Layer 11 of a small transformer language model trained on English Wikipedia (15 layers, counted from 0, width 128).
A neuron's activation on a vector x is GELU(weights . x + bias), where the dot is the dot product.

Input weights of the MLP neurons that the questions are about. A number n stands for n times 0.0075.
n99 (bias -0.017): -29 22 1 -27 -17 -4 -1 -7 -22 14 -15 11 1 -27 -29 36 -11 4 12 21 -10 21 16 0 -32 20 -6 -50 -21 -8 5 -4 -33 4 5 -17 15 -16 -16 0 -15 -28 16 2 -25 -42 -24 19 -1 -2 -2 62 12 -34 19 -7 -49 -17 -44 21 15 -17 -41 27 -8 17 49 -35 3 10 -17 27 -4 4 3 -13 22 -2 42 32 -22 11 -17 13 2 -7 18 -16 19 -14 63 12 12 -18 -4 1 58 39 11 -53 -44 1 33 -34 -1 -20 7 14 -27 26 34 10 1 -7 -39 37 -19 -17 20 34 -11 37 4 35 4 -25 1 46
n118 (bias -0.039): -5 -19 -20 11 21 18 39 30 40 13 -22 11 32 15 -27 -72 -7 -67 -11 -29 -29 13 2 19 2 -6 -31 0 25 -10 -1 -39 -14 -14 -15 37 13 15 -11 6 -6 1 -17 -2 11 9 -30 -34 -7 -11 -24 17 -4 -10 -8 7 -22 20 -19 -9 -22 -35 -48 -6 43 17 49 43 -36 -11 10 -30 -18 -7 -38 -22 27 -24 -53 -18 3 -58 11 36 -7 35 -5 8 10 6 -15 48 -7 14 27 9 -9 35 8 27 7 -6 9 -5 9 2 8 -9 -7 31 16 -5 24 2 -4 1 32 2 21 -28 -6 7 -11 46 9 26 1 15
n176 (bias -0.035): -26 10 -60 -36 4 -1 -20 -38 -2 4 -1 44 15 -48 29 -7 -13 24 -8 35 -6 27 1 -29 -48 -13 -41 20 49 6 42 5 5 -16 -10 -28 -20 -23 22 6 21 -2 5 15 -1 -4 1 25 27 -1 -7 -24 -28 -9 -17 4 5 -10 2 -56 -2 -36 -37 28 -18 9 16 -2 -19 17 -13 5 -54 3 55 19 -22 27 4 -16 30 26 21 -4 26 7 -29 10 12 -23 5 -4 -11 36 27 -33 -10 3 -36 -10 49 22 -11 -6 47 14 27 -2 -25 -10 2 4 47 49 -6 7 -45 -3 74 24 -29 -8 -7 37 7 -54 -17 8
n220 (bias -0.027): 68 5 3 -42 1 31 -23 30 -24 0 7 -30 -6 -47 61 -18 29 -52 8 53 -18 -20 -5 8 38 -9 2 -24 -7 11 -1 -32 -14 24 -7 37 -17 -17 -16 20 -6 20 3 -32 -21 9 -4 22 -13 10 -22 1 -21 6 15 -34 -14 7 -20 -1 -9 -37 -33 -9 -2 5 30 37 -58 -7 40 14 -50 35 -9 31 22 -51 -17 -18 -9 42 -42 52 -21 20 -13 -8 3 -12 25 -7 5 -29 6 -17 5 18 -28 38 -15 -2 23 18 -9 23 -8 4 4 14 31 -10 16 -9 -9 32 -2 30 30 34 -13 -13 -18 9 44 -3 -18 -4
n225 (bias -0.021): 18 28 12 26 15 -4 -22 -62 1 5 1 -10 40 -12 21 10 57 7 7 -6 -11 -24 -10 31 14 58 15 -11 -25 -6 29 -30 10 11 22 24 -12 57 -46 -22 -31 -20 -26 -22 27 -43 -39 1 -3 -31 14 -12 1 -36 3 -20 11 -11 29 3 -26 19 14 11 14 0 6 40 9 7 49 -19 -4 4 -42 1 -23 20 6 14 1 4 29 -27 14 33 -33 -20 1 -1 -24 -69 18 1 3 -18 54 -4 19 -8 -22 -1 0 -52 6 28 1 -4 4 -14 -18 -17 -17 38 -19 45 18 0 19 17 -16 6 -8 -30 -3 2 18 1
n235 (bias -0.032): -38 -1 31 -21 63 -50 15 -13 -12 13 -6 4 25 -23 -19 20 -2 23 19 22 11 -10 -9 13 -45 -30 -2 -25 4 31 15 -11 -20 -51 26 -2 0 32 -35 0 19 0 -24 32 3 6 -17 -19 31 51 23 58 -25 15 -34 17 -2 27 -43 -35 -72 20 -37 8 -5 -33 -5 -2 -21 0 15 51 -13 20 25 25 38 -8 17 -34 19 35 26 -11 -37 20 -1 53 38 31 -15 -24 14 -11 -14 25 0 -28 22 -56 -16 -11 -30 28 -17 -9 -4 23 -6 36 -6 -36 -89 16 32 2 -13 -4 0 2 27 -34 -12 2 -9 41 18 -2
n240 (bias -0.016): 12 20 18 6 29 4 -5 -15 -33 28 14 -8 -41 -4 16 4 23 -13 -22 -14 1 22 26 -28 -45 -20 20 18 -33 -12 -16 1 16 -19 -5 12 -12 -20 37 -44 -15 -2 -8 -1 -24 8 3 7 5 12 -9 -16 -13 2 -8 8 3 -18 3 -12 -11 -9 -30 47 -27 -6 28 5 37 19 -10 23 13 19 13 -9 -33 3 -39 -19 7 -11 8 -39 4 -28 35 12 47 -2 12 -5 20 5 30 -11 -26 27 -24 4 -34 11 -8 46 -5 39 -3 -37 -4 25 -7 15 -2 17 -22 6 10 -11 -45 11 -18 13 11 10 46 -7 25 -18
n306 (bias -0.042): -18 -60 -5 -18 33 20 -6 43 15 7 -4 -43 2 -2 8 15 14 -25 -64 23 -21 37 11 -22 15 43 -31 -15 46 -11 47 -6 5 40 -29 -12 16 -17 -11 18 -18 22 -25 -26 5 4 -10 11 13 -4 -15 9 -16 36 -41 -30 25 -2 -25 34 12 -19 28 -14 3 24 18 -6 -27 35 -34 1 4 65 5 -13 -10 -8 -1 13 21 0 15 1 37 11 4 -33 -15 -55 -2 8 -10 -24 17 -2 -8 -48 8 29 26 -14 -80 -13 33 24 24 -10 42 49 -32 -26 -6 20 -1 8 -38 19 23 -6 -21 18 -22 -3 69 -22 -4 1
n349 (bias -0.036): 43 -46 41 -21 28 22 34 22 10 24 -40 -12 42 57 2 37 -38 -51 13 -22 -10 5 -26 -26 -35 19 55 10 13 -13 0 30 -14 -71 -16 -5 -15 -18 -15 21 -26 27 -15 -41 -38 18 64 20 62 -25 43 28 -5 -22 -10 5 -2 17 -45 27 -26 -18 -5 9 -90 -14 -16 -71 14 1 -4 12 27 41 41 -3 23 20 10 -7 6 15 -6 -36 -12 -30 -20 12 10 13 -53 48 0 -21 -11 -49 14 73 -27 29 -16 -4 19 4 -31 32 15 -23 -15 9 -31 -38 -12 -9 28 -19 -54 -36 -2 55 3 9 -29 3 72 32 16 -14
n358 (bias -0.016): -9 26 -2 15 27 -32 9 15 41 16 26 -38 -27 -13 29 -8 7 -43 -26 -16 16 3 7 -23 -14 17 -8 -19 -35 14 44 40 -6 30 37 8 -6 -31 1 34 -23 -32 -27 -53 16 6 25 16 22 10 -20 -50 -6 -6 -15 -1 38 -19 -22 -13 2 -8 -19 1 -24 6 -13 3 19 -64 13 -46 -3 42 12 -3 -5 3 61 12 1 -21 46 -30 11 1 3 -39 -15 2 50 -4 54 -4 -38 -19 -19 12 -18 -10 -17 -27 11 52 -29 10 17 34 28 3 -23 -12 -20 9 27 -9 3 22 4 0 28 -6 -13 12 32 13 -9 -6
n393 (bias -0.028): 35 5 -16 7 27 -73 -10 2 -67 -2 39 -11 -30 -47 22 -9 13 9 26 -19 3 21 -36 4 21 -13 13 -25 -45 -4 10 -24 -48 56 -37 14 3 24 -11 10 22 11 -37 -12 16 28 58 30 6 29 4 -1 -41 -10 -23 -39 -20 -29 -8 5 -10 -5 -7 30 -15 76 63 -17 -3 11 -23 -6 46 -16 -77 19 14 33 33 14 -7 -46 -42 8 -3 -13 9 -23 11 -7 -39 -26 7 22 4 -3 -39 -2 12 -25 46 31 -11 21 -5 21 5 24 13 6 -7 -46 -36 3 -6 3 7 -27 17 27 62 22 3 -3 58 2 -6 2
n397 (bias -0.034): -3 -41 -43 6 -11 19 5 -2 22 1 4 -52 -26 20 -29 -32 -28 -42 -5 -3 47 -37 -4 -47 25 24 5 34 -12 -10 -10 20 11 19 -48 34 20 0 -3 46 6 -2 -10 -59 -24 -9 54 -27 -20 10 23 -32 56 14 -5 -14 -6 21 45 46 21 1 25 44 -18 3 39 -28 -16 -35 25 -8 -34 -1 -10 -21 4 -43 24 2 -8 8 -51 1 -19 1 7 -36 -50 29 15 43 -18 25 6 -16 13 -20 22 24 -52 75 -1 15 18 11 -3 -57 6 35 -7 -31 18 -3 10 19 10 35 3 -71 -59 6 28 -53 13 44 10 11
n409 (bias -0.022): 82 -28 7 19 -45 9 21 -25 30 10 28 40 -28 65 3 -8 19 43 -27 10 -24 -49 -22 -13 9 20 -1 36 28 1 34 -1 5 -3 -16 31 19 45 -44 72 4 -27 -37 34 66 -53 -7 -23 -19 49 -31 8 38 -88 5 -6 -45 -8 -45 47 13 -29 29 -15 -17 -16 7 -1 -14 30 6 -79 4 21 -28 -10 13 2 21 -8 -38 27 -11 26 19 -48 55 66 18 15 -40 3 -8 -33 -17 37 -13 -4 23 30 -34 -18 30 14 44 6 57 -10 -40 2 14 7 16 0 -39 -34 -9 -65 14 -9 -40 -14 -7 -20 -34 17 -21 -3
n434 (bias -0.048): 22 2 -2 13 -36 0 9 13 26 8 -8 9 4 -8 21 -13 -21 -3 -19 -41 19 19 -5 13 19 55 -51 -15 22 -7 39 29 -12 -5 -17 -2 18 1 -6 29 -27 11 -11 -43 1 -26 70 10 -5 29 3 32 21 -42 13 25 71 18 -24 4 -29 5 5 -43 -9 -55 14 -12 -40 22 -14 -5 -27 -43 -17 32 -21 13 8 46 15 16 23 -11 -4 22 -6 -25 -2 -30 -56 -13 -36 39 11 -9 42 28 -30 15 -6 -5 -48 -12 20 21 15 -13 -18 -62 27 3 29 -37 9 57 -8 -17 5 -36 36 -39 28 27 11 -18 -7 -31
n588 (bias -0.020): -46 -12 -14 10 30 14 42 94 -34 36 60 10 3 34 -22 6 -28 72 5 4 8 2 -19 28 14 -14 -5 -19 -18 -17 -4 -2 -20 -8 31 7 21 -36 2 13 -52 1 -23 -6 -40 -17 -38 48 -5 -12 -18 -44 -9 -11 -59 -2 -33 42 18 14 7 17 22 -21 -20 -16 -19 -72 -10 -36 13 -4 27 -11 48 -5 -14 45 -34 30 -37 32 -30 -37 -8 23 47 -28 61 -26 6 -9 -48 4 63 -46 24 16 -1 42 7 40 11 -32 3 -44 10 -30 -46 -10 4 -6 27 58 -9 48 -54 -17 25 27 65 -10 -12 -13 -12 -27 -28 39
n632 (bias -0.016): 39 6 18 -17 1 -19 7 -1 -39 -30 -18 4 19 12 -1 36 -28 -32 -31 24 -37 -62 -27 -23 -37 -5 5 -31 -30 -37 -11 -16 6 -49 -70 -3 13 38 31 5 3 -1 -21 -5 30 -4 14 34 23 11 49 20 4 -1 7 -1 23 -24 3 3 49 -42 -15 16 -4 -8 -10 6 -31 50 -5 -7 -28 3 -23 64 -9 -12 -16 -7 28 9 11 34 11 -21 7 -1 22 38 11 29 33 0 16 31 -16 20 -14 -25 -4 -10 12 31 14 13 31 -4 -32 -16 37 -15 -8 -20 -47 -2 12 3 13 6 -6 -39 -23 -4 9 51 28 -3
n638 (bias -0.032): -2 25 -3 -33 -11 -41 24 -24 -28 20 -18 -19 13 -7 34 26 8 -15 -1 -31 -10 -28 -40 -34 -6 3 -12 -44 11 -4 51 -2 -17 18 -20 -4 40 29 24 -38 -1 25 -42 28 27 -14 14 0 -25 -22 -11 -34 21 -11 19 -10 21 -65 -23 20 17 15 -24 26 1 -2 12 -31 -8 3 13 21 -1 -23 -24 4 13 -29 49 24 -11 -16 -19 -7 1 25 -20 -15 58 -2 -6 28 36 30 1 -12 26 43 -9 -35 -17 2 8 7 4 8 16 -6 23 -7 8 -29 52 29 -3 28 -8 8 -13 6 36 -11 9 -30 27 -23 -1 -7
n670 (bias -0.023): 12 2 -3 12 -42 4 40 5 -10 57 31 -15 -34 2 -36 23 8 47 2 14 -2 -8 -2 10 -7 -53 -11 -10 48 47 -7 -13 -11 -27 28 20 41 -5 42 -2 -5 -2 -6 21 55 9 4 36 23 -28 -17 -17 -10 -12 28 -17 -48 -32 12 42 28 10 -27 -10 -17 -9 -40 15 5 5 -20 -10 -31 30 -24 -39 -5 10 20 34 -15 51 -25 -28 -13 -12 14 2 -13 12 0 30 -72 -25 -22 7 -2 32 -39 -30 6 -17 -55 -19 12 9 42 28 15 -10 20 1 0 -30 -17 4 20 26 -22 -11 15 46 34 5 -30 -60 -9 -34
n699 (bias -0.034): 48 13 -17 22 -24 -18 -49 -14 -15 9 3 -21 33 -1 -7 23 -8 -11 24 -25 70 23 34 12 -2 2 -38 -8 21 43 7 47 -20 36 17 8 12 3 -20 9 12 19 80 -41 33 0 29 59 6 -11 -87 -30 -21 -10 20 39 -15 28 16 -33 -3 -6 -29 14 -21 8 35 8 26 -52 -39 -11 1 22 -17 -3 -20 -31 -11 -28 1 -15 27 -30 12 56 -17 -12 23 -52 -47 6 11 -41 -10 3 2 23 -11 6 -50 -50 -57 -23 17 -8 3 40 -19 -6 48 13 -4 -22 -20 -7 10 16 -28 1 -41 33 17 15 1 -22 -17 -30

Each question shows a token from some text and the vector x that enters the MLP there. A number n stands for n times 0.073.

"am": 3 -15 -14 4 8 22 -3 21 -38 -8 19 -1 -27 5 -19 -11 -34 -33 0 -3 -25 -14 22 10 -1 -4 -12 -22 8 5 -4 -10 3 6 5 -17 4 8 -4 -6 -21 9 27 -1 -16 1 -27 -19 18 33 -12 1 12 12 -21 15 16 -6 6 -38 10 26 21 1 55 7 -8 20 3 26 9 14 13 4 22 0 -10 8 12 27 -7 20 -3 -14 -7 -10 -15 43 -27 -9 13 4 18 8 5 10 34 -4 -4 18 -6 -25 -1 -15 14 -42 -37 3 -23 -4 6 -2 6 -5 -17 -3 6 -8 -17 -25 6 -5 15 -2 20 4 2 -16
The most active neuron and its activation: n588, at about 1.1

"el": 16 -8 34 -14 -15 1 6 14 -40 -24 27 12 -3 -5 16 -8 -5 -17 12 6 -30 4 -6 -3 -12 11 -6 -10 -16 -16 -40 -19 23 23 25 -12 -4 -7 7 -6 37 -9 -2 -6 -4 21 -10 -18 3 7 -7 15 2 22 -4 26 31 -9 6 -42 34 11 23 -30 28 9 -14 23 11 26 -9 8 -2 13 -1 -19 -14 10 -7 18 11 -3 -9 2 14 9 3 44 -12 7 -15 -4 1 -5 -12 15 3 -5 -8 22 -14 -20 -28 -29 -4 -17 -44 2 2 -2 -19 -9 -19 -5 9 1 19 -8 -11 -9 -11 1 10 21 15 -16 16 4
The neuron with the highest activation: n306

"9": 1 -10 5 -15 -14 18 5 -1 -35 -17 2 22 -14 1 52 15 13 -12 -3 1 6 -5 -1 2 -4 -13 -4 -8 1 4 -2 10 -17 13 -8 -19 3 -17 -17 9 18 8 19 -11 7 -16 -13 -33 -19 34 21 14 -10 -13 7 8 4 -38 13 -15 -1 25 14 -14 32 13 -33 22 15 -1 15 20 25 -3 10 9 9 -3 18 -1 -18 -11 -19 4 40 14 -27 21 -1 -2 33 -3 11 12 -24 41 8 -3 -27 22 -22 -24 -14 7 -14 -10 -21 14 -37 -12 -17 -6 -7 -5 -20 19 6 9 -12 -25 6 0 17 -25 10 -2 -6 12
The neuron with the highest activation: n638

" under": 5 -4 -7 -15 -23 26 0 3 10 -9 -6 -1 -13 28 5 6 2 -17 6 -22 9 11 -7 12 17 -14 -3 -2 -24 18 -8 2 4 -1 -20 -22 3 1 -11 -10 12 -12 17 -40 -16 2 -17 -15 0 -9 -17 -10 16 14 9 -2 20 -31 -2 15 -2 34 -5 -26 33 24 -19 2 10 8 9 6 18 0 24 -4 -3 11 -8 5 -19 -19 -6 -24 4 -4 -14 60 -29 -12 -21 13 16 -2 -9 0 4 9 -36 2 -28 -3 -8 -12 -43 18 1 22 5 -20 -8 21 -16 -1 12 -13 13 25 14 17 7 6 39 9 26 7 18 -6
The neuron with the highest activation: n349

"he": 20 -7 -3 8 -9 24 10 19 7 -23 -13 9 -25 4 -6 -24 13 -27 10 19 8 1 21 -9 14 13 -4 -31 15 -27 -5 -13 2 12 16 -26 -4 13 1 23 -3 17 19 -19 2 -10 -2 -26 -7 3 -18 0 -13 22 -5 25 18 30 25 -35 17 2 17 -22 29 5 -22 13 -13 15 1 21 32 -13 11 -4 -14 3 -1 34 -30 17 13 12 33 2 -4 35 -48 -13 18 10 1 -34 -5 3 -4 0 -29 5 5 16 -14 -12 -29 2 -24 1 -16 4 -12 -17 -9 -12 -25 11 -8 20 -1 -11 -11 -5 19 8 -1 5 0 -31
The neuron with the highest activation: n306

"ath": 0 15 32 -17 -9 20 25 8 -17 6 -5 -18 -2 -10 10 -16 -7 -18 6 6 6 5 -8 2 15 7 -25 -6 -9 -20 -10 -25 -1 31 -7 -1 -28 -24 -8 12 -1 8 4 -5 -15 0 -23 -4 -14 18 8 -21 16 15 -20 3 22 -19 9 -33 27 34 14 -4 31 31 -1 -14 11 24 23 0 1 -5 7 -10 -15 -3 9 4 -18 15 -15 6 6 -2 -2 56 -42 1 -3 5 4 19 -7 16 19 0 -8 2 -16 -6 17 -29 -11 -45 -30 25 7 -28 4 3 -7 -29 29 14 15 -12 -17 -6 -6 -7 24 3 5 -4 5 2
The neuron with the highest activation: n220

" s": -8 -18 -13 -4 -30 32 32 14 -20 2 24 -2 -2 9 13 4 13 -1 4 -9 -17 -2 -6 6 33 -48 -6 -2 -10 -9 -7 7 6 -17 7 -21 9 -29 2 -16 -7 -1 -6 -27 11 -4 -27 -16 1 -5 46 -7 1 40 3 -3 11 -3 2 -41 4 9 -13 -10 34 10 -17 4 20 -10 6 -2 26 -5 1 -9 -1 15 10 1 2 5 -16 -19 2 0 24 52 -38 -20 -3 8 6 -5 -5 19 17 -1 -3 -10 -14 -4 14 -19 -16 1 -10 16 -10 -12 2 -17 2 12 7 -32 16 -7 -12 -12 6 13 23 -7 28 6 36 -12
The neuron with the highest activation: n670

" part": -15 6 8 2 -5 17 6 6 5 -20 -19 25 12 47 3 20 -4 -2 12 10 2 6 -14 -7 18 -24 -19 4 -40 -17 -13 -1 -4 0 27 -26 6 -3 -15 -35 -25 -9 2 -43 1 23 -17 -24 14 9 2 2 -10 11 -12 4 15 -26 -4 -21 9 37 8 3 29 36 18 -4 14 -1 24 1 15 -7 -23 11 -17 8 4 2 -14 9 -26 18 2 -11 -1 58 -32 -22 -8 7 -12 12 -19 6 8 -15 -10 7 -5 -8 -3 -21 -14 -12 -14 19 -6 -25 2 -8 2 5 2 -2 11 -8 15 5 13 4 28 9 24 7 -8 11
The neuron with the highest activation: n393

"ed": 5 -9 -20 -24 -19 8 4 -8 -19 -3 12 -4 -5 -13 5 -5 -5 0 21 -8 -13 -4 -29 1 -5 -35 1 19 -18 6 -5 10 -2 5 -1 -15 -9 -15 -13 4 4 -4 0 -5 -13 2 -9 -12 -16 19 3 1 16 3 4 24 1 -52 2 29 17 18 28 -6 31 17 -21 24 15 24 11 -1 -9 -9 7 -9 -13 12 6 7 -26 -7 -25 -6 27 -25 -6 71 -13 -16 -34 16 14 13 -8 3 1 22 -27 -1 -23 -29 8 3 9 -9 2 21 -14 -17 15 18 -3 17 -15 5 29 10 17 -6 9 -4 15 9 18 -1 -2 -13
The neuron with the highest activation: n409

"ted": 12 -22 12 -8 -21 18 12 6 8 -6 20 0 -5 9 20 -26 -2 -15 26 13 -14 -2 -28 1 4 -12 8 13 -20 -8 -33 11 25 11 19 -22 -3 -3 3 -15 19 -18 -21 -9 1 4 -7 -18 0 10 -11 -23 10 15 -4 -6 21 -35 21 2 7 10 20 -3 33 29 -3 11 27 10 4 1 0 -11 -26 4 -16 6 18 5 -20 4 -35 5 6 3 10 60 -38 2 -17 13 -5 7 -10 11 12 18 -30 -7 -33 -29 -2 -2 17 -21 -9 17 -22 -13 -11 -4 -9 -2 -19 -7 32 11 16 -1 16 4 25 -12 8 -1 -6 -3
The three highest activations, in order: n409, n670, n397

"ain": -3 -7 -6 -9 -2 18 13 -14 -3 -7 6 0 -19 15 -14 -5 -8 -15 8 -18 8 21 4 -25 -15 -36 -13 10 -10 2 -10 18 1 -10 29 -14 2 -22 6 9 -7 -6 12 -16 -10 -18 -4 -1 -5 23 -8 -2 -10 18 16 10 3 -15 19 10 14 27 32 4 51 21 -61 0 5 9 6 21 -13 -25 11 -3 -6 13 -14 19 -27 8 -19 -5 7 -27 -21 47 -28 -13 -13 28 7 -15 -18 -8 2 26 -22 5 -20 4 -7 -16 9 -22 -17 29 -8 -10 12 13 -3 8 -25 13 6 31 14 -6 16 -7 25 15 6 9 15 -5
The neuron with the highest activation: n670

"201": 3 -13 -17 12 5 10 9 -5 -6 -8 -8 44 -27 6 7 -2 -9 -15 9 -16 -2 -9 -10 -4 5 -31 -12 -12 -9 -18 -28 13 -12 2 34 -2 -16 -3 9 -8 -14 -1 19 -17 -10 11 -39 -35 18 -2 -5 3 18 12 18 -6 23 -26 10 19 5 22 29 1 40 -5 -9 -12 15 26 16 32 21 -21 9 0 1 4 -6 12 -7 -17 -17 -7 24 -8 6 32 -11 -18 14 25 3 24 -22 11 -5 -14 -8 16 -15 -18 4 -2 -36 20 -13 39 -25 -6 -11 5 -12 21 -15 -18 3 24 9 11 -23 -12 27 -21 7 -3 18 -14
The neuron with the highest activation: n240

" l": 2 -5 8 5 -22 -3 6 12 -9 -20 -5 -9 -3 -3 22 21 13 -5 15 -7 -12 7 -13 5 4 -17 -20 -4 -10 -5 0 -10 24 -12 10 -54 10 -14 -10 -27 1 -13 -14 -36 -2 -14 -10 -34 -13 -11 11 5 31 5 8 -16 10 -8 17 -31 3 12 17 -29 5 15 -12 10 9 24 -12 11 -8 -13 21 21 5 7 -15 39 21 -8 -22 -2 22 7 -3 41 -22 -20 9 7 13 2 4 -2 -5 -4 -26 3 -30 -3 -20 -27 -42 -25 1 33 2 12 12 20 1 2 -4 17 16 9 16 12 -11 5 27 7 35 7 32 9
The neuron with the highest activation: n99

"25": 13 -4 -4 0 -11 4 23 3 3 -13 -12 29 -31 -6 40 -2 -11 -12 9 -17 -12 -23 -16 7 4 -15 8 -27 -1 16 -36 -6 -4 -8 -13 -25 -18 -1 -2 -17 4 26 7 -5 -22 5 -13 -19 -2 35 15 17 15 7 1 14 0 -1 6 10 -18 2 10 -20 43 -2 -34 -11 9 3 -2 33 8 -24 2 -1 9 9 10 21 -8 -12 0 17 31 -8 -38 59 -11 6 -13 8 10 22 -12 17 16 19 -11 9 -9 8 -12 -25 -14 -5 -19 17 -13 7 -10 -10 -9 0 -15 7 5 22 4 -10 -17 -4 43 -10 17 -14 11 -14
The three highest activations, in order: n434, n235, n638

"at": 1 23 23 -19 15 46 10 -6 -11 -5 -16 -1 -18 -24 -13 -5 -1 -20 -12 -2 15 3 -17 -21 -7 5 -14 -26 0 -8 3 -10 -1 4 -5 2 -22 -18 -6 -14 -16 5 15 9 5 -12 6 20 -1 24 16 -11 17 26 -24 15 17 -5 11 -28 39 36 12 -9 42 4 -10 -2 29 14 9 9 9 10 19 1 4 -32 -3 12 5 3 -9 -7 9 -21 -33 43 -30 -6 15 -1 8 16 1 15 -5 2 -11 2 8 -3 -6 -37 -34 -35 -29 25 -9 -6 9 2 -16 -23 27 6 1 -6 -21 -5 4 -4 28 -4 -2 9 -2 7
The most active neuron and its activation: n235, at about 0.44

" his": -1 -10 0 -36 -9 -13 4 13 12 -4 7 4 -3 -2 23 -4 0 3 -5 -14 -37 10 -27 -23 -4 -23 -15 1 -15 13 -10 -1 1 -7 24 -32 -3 -10 -3 -30 -2 -8 6 -27 -14 0 -32 -17 -12 26 2 15 0 13 2 19 25 -38 -19 -5 10 23 0 -15 23 17 -10 -8 16 -5 22 10 18 -6 6 15 -2 23 15 20 -9 9 -1 -14 5 14 -22 52 -41 9 -13 13 25 10 -17 2 -14 22 -39 7 -3 -23 4 -11 -16 7 0 26 -1 1 16 1 4 23 -24 6 -3 22 21 -7 -3 -1 22 19 31 14 -6 -10
The three highest activations, in order: n358, n638, n176

" ": -10 -9 3 -9 -21 7 23 -18 -3 -15 -11 15 -30 16 11 12 7 -13 20 -7 -4 3 -14 1 -5 -17 -8 -12 2 -2 -11 17 16 -6 -8 -27 -10 -17 -9 -17 -6 1 -2 17 2 -1 -28 -25 -30 3 25 -1 6 6 10 -3 16 -28 17 -7 -12 60 32 -29 19 3 -5 45 6 -5 12 6 31 -17 2 -3 15 3 10 24 -13 -8 -2 -10 48 8 -4 19 -26 -12 16 2 17 35 -14 25 16 -27 -34 2 -20 9 7 -27 -8 -5 -1 26 -25 -12 -16 -8 2 -21 -24 4 -8 9 13 5 -9 22 26 7 4 -5 2 -6
The neuron with the highest activation: n225

"ou": 3 -29 6 -12 11 29 12 8 7 -17 -1 7 -12 26 -19 3 4 -28 13 -9 -1 26 -11 -17 7 -3 18 -5 -9 -1 2 8 -15 12 -19 -28 -17 -20 7 -40 -11 -7 19 -23 -22 -4 -13 -28 0 17 -13 6 -13 4 0 -12 26 0 27 -25 27 20 -5 5 31 12 -5 6 17 10 7 -7 27 -9 2 -1 -4 -11 -1 34 -2 2 0 -18 10 0 3 33 -46 -19 -13 -26 16 4 -15 19 -12 7 -24 -7 9 -5 -9 -4 -1 -24 -20 41 -16 14 -23 7 16 -13 -1 13 -6 22 29 -6 24 -12 -7 11 23 37 31 -17
The neuron with the highest activation: n306

" H": -9 -26 2 4 -7 35 12 -11 -3 -6 16 0 0 7 2 -21 22 -9 6 -10 -25 0 1 -2 11 -1 -7 2 -11 -21 -49 -6 7 8 3 -13 4 -20 15 -5 -10 9 8 -8 -5 -5 -21 -27 -3 8 46 2 11 14 -14 7 12 -9 -7 -64 27 26 9 -17 26 13 -5 14 -1 -1 -15 9 29 19 3 8 -1 6 0 -13 3 -7 -20 -2 26 8 -3 36 -18 -12 6 6 4 7 9 15 9 27 -26 1 -23 2 25 -10 8 -9 -14 31 -2 -1 9 -13 -27 11 -6 0 18 -4 -19 -21 -49 -28 24 -5 19 14 11 8
The three highest activations, in order: n118, n240, n632

"th": 1 6 40 -13 -8 28 16 12 -12 -35 -8 -12 -5 5 13 -22 8 -28 11 10 -1 7 -22 9 13 -4 -13 5 -19 -25 -17 -13 4 10 -7 -10 -11 -41 0 -14 -3 20 1 -2 2 19 -3 17 -8 28 12 -8 -9 20 -4 5 3 -14 5 -30 42 21 4 -23 17 6 -8 -6 -5 19 19 10 1 -5 -8 6 -17 0 21 11 -23 16 -21 9 4 -10 16 62 -26 -24 1 -2 24 14 -1 8 -5 7 -15 -15 -9 -14 17 -12 -15 -38 -44 23 -2 -11 5 6 -5 26 11 18 -3 -6 -20 11 -15 -4 21 9 17 8 -3 -11
The neuron with the highest activation: n220

" f": -3 -33 -7 -2 -13 7 29 9 -31 -10 13 -2 11 7 8 -6 -11 7 7 6 -16 9 -1 -17 33 -10 -4 -1 -21 17 -18 -8 5 -13 8 -31 -13 -22 -8 -26 9 -15 -7 -40 8 7 -43 -25 -15 6 27 7 -3 7 -3 -2 12 6 -15 -40 11 32 4 0 15 25 -10 6 -6 -4 -8 26 1 -12 8 0 10 10 -3 -8 2 -4 -17 -3 33 12 -1 65 -18 -4 -13 7 7 5 -7 14 11 -1 -9 14 -37 -10 3 21 -4 5 -16 13 -14 -8 4 -1 -12 0 -9 9 5 28 -16 -11 15 5 31 -11 37 13 18 6
The two highest activations, in order: n235, n240

" over": 21 -15 -5 -23 -19 31 0 -11 -7 6 -11 7 1 8 12 -2 -10 9 9 -28 -15 25 -8 -5 3 -12 25 -8 -21 -3 -11 20 -2 -9 -7 -8 -16 -7 -13 -29 16 -16 4 -51 -5 -1 -20 -13 12 -17 6 -8 3 10 -5 22 24 -14 -5 10 18 22 4 -14 29 12 0 5 18 4 18 5 6 -8 7 -9 13 -3 -10 -7 -6 -2 -17 -1 8 -4 -16 77 -22 -1 -17 24 5 -1 4 -8 -21 18 -29 -3 -24 -32 6 -12 -13 12 -14 -7 17 -15 -7 30 6 -6 9 -8 2 37 6 -4 19 0 24 3 19 1 17 7
The most active neuron and its activation: n349, at about 4.6

" h": 3 -20 -1 -4 -23 7 17 8 -10 -8 11 -20 10 -18 21 -9 9 -3 17 -5 -29 15 -15 -8 31 -4 -24 3 -21 -22 -18 4 0 -4 1 -29 15 -37 22 -17 -3 2 -20 -36 -2 -6 -14 -21 -17 -5 23 8 13 14 -10 8 4 -7 -13 -40 20 27 25 -1 13 16 -8 -3 12 -4 -6 10 9 13 10 21 -8 7 6 7 9 8 -31 -15 27 -5 4 54 -30 -20 0 -3 9 4 9 -1 -5 19 -31 -17 -11 -1 10 -5 -11 -13 -10 28 5 -6 20 -8 -22 11 4 -2 16 26 -8 -9 -17 -15 40 8 31 8 26 16
The neuron with the highest activation: n240

" of": -10 -20 7 -12 -24 22 26 7 -12 -12 19 -6 -1 17 20 -28 20 -3 16 -18 -17 13 -14 -8 14 -19 -15 -11 -32 9 -11 15 9 4 7 -16 11 -14 -6 -32 3 -14 6 -34 -6 5 -7 -14 10 -17 -10 12 11 29 3 11 14 -36 3 4 12 21 2 -27 24 12 -16 7 26 14 20 2 -12 -5 18 -7 0 -1 13 1 -17 6 0 12 -5 1 -16 66 -31 -6 -12 13 18 24 -8 3 4 13 -30 -6 -28 -21 -4 -4 -4 11 11 7 -12 -12 25 28 -10 17 -17 -9 -13 19 -2 3 -33 -6 27 2 12 2 2 -5
The neuron with the highest activation: n670

" Is": 4 -6 8 -21 9 18 6 4 -11 -8 16 -6 -5 6 14 -16 10 -17 22 -26 -6 3 1 -8 24 -11 -20 -9 15 -25 -20 -7 -11 -10 -13 -2 11 3 17 -13 -8 -4 -8 -6 -10 5 -24 -24 -13 -8 10 -1 4 16 -16 7 14 -8 2 -43 15 -2 5 -20 41 30 -11 16 10 20 -1 -9 9 -3 -10 -3 -23 11 1 -15 19 2 2 9 41 -10 -13 52 -22 6 21 -2 21 13 -6 4 -9 41 -22 -17 8 -8 13 -15 -15 10 -39 45 -17 -31 5 21 -31 0 28 12 -5 16 -11 -20 -6 -16 18 8 5 7 -2 9
The two highest activations, in order: n118, n632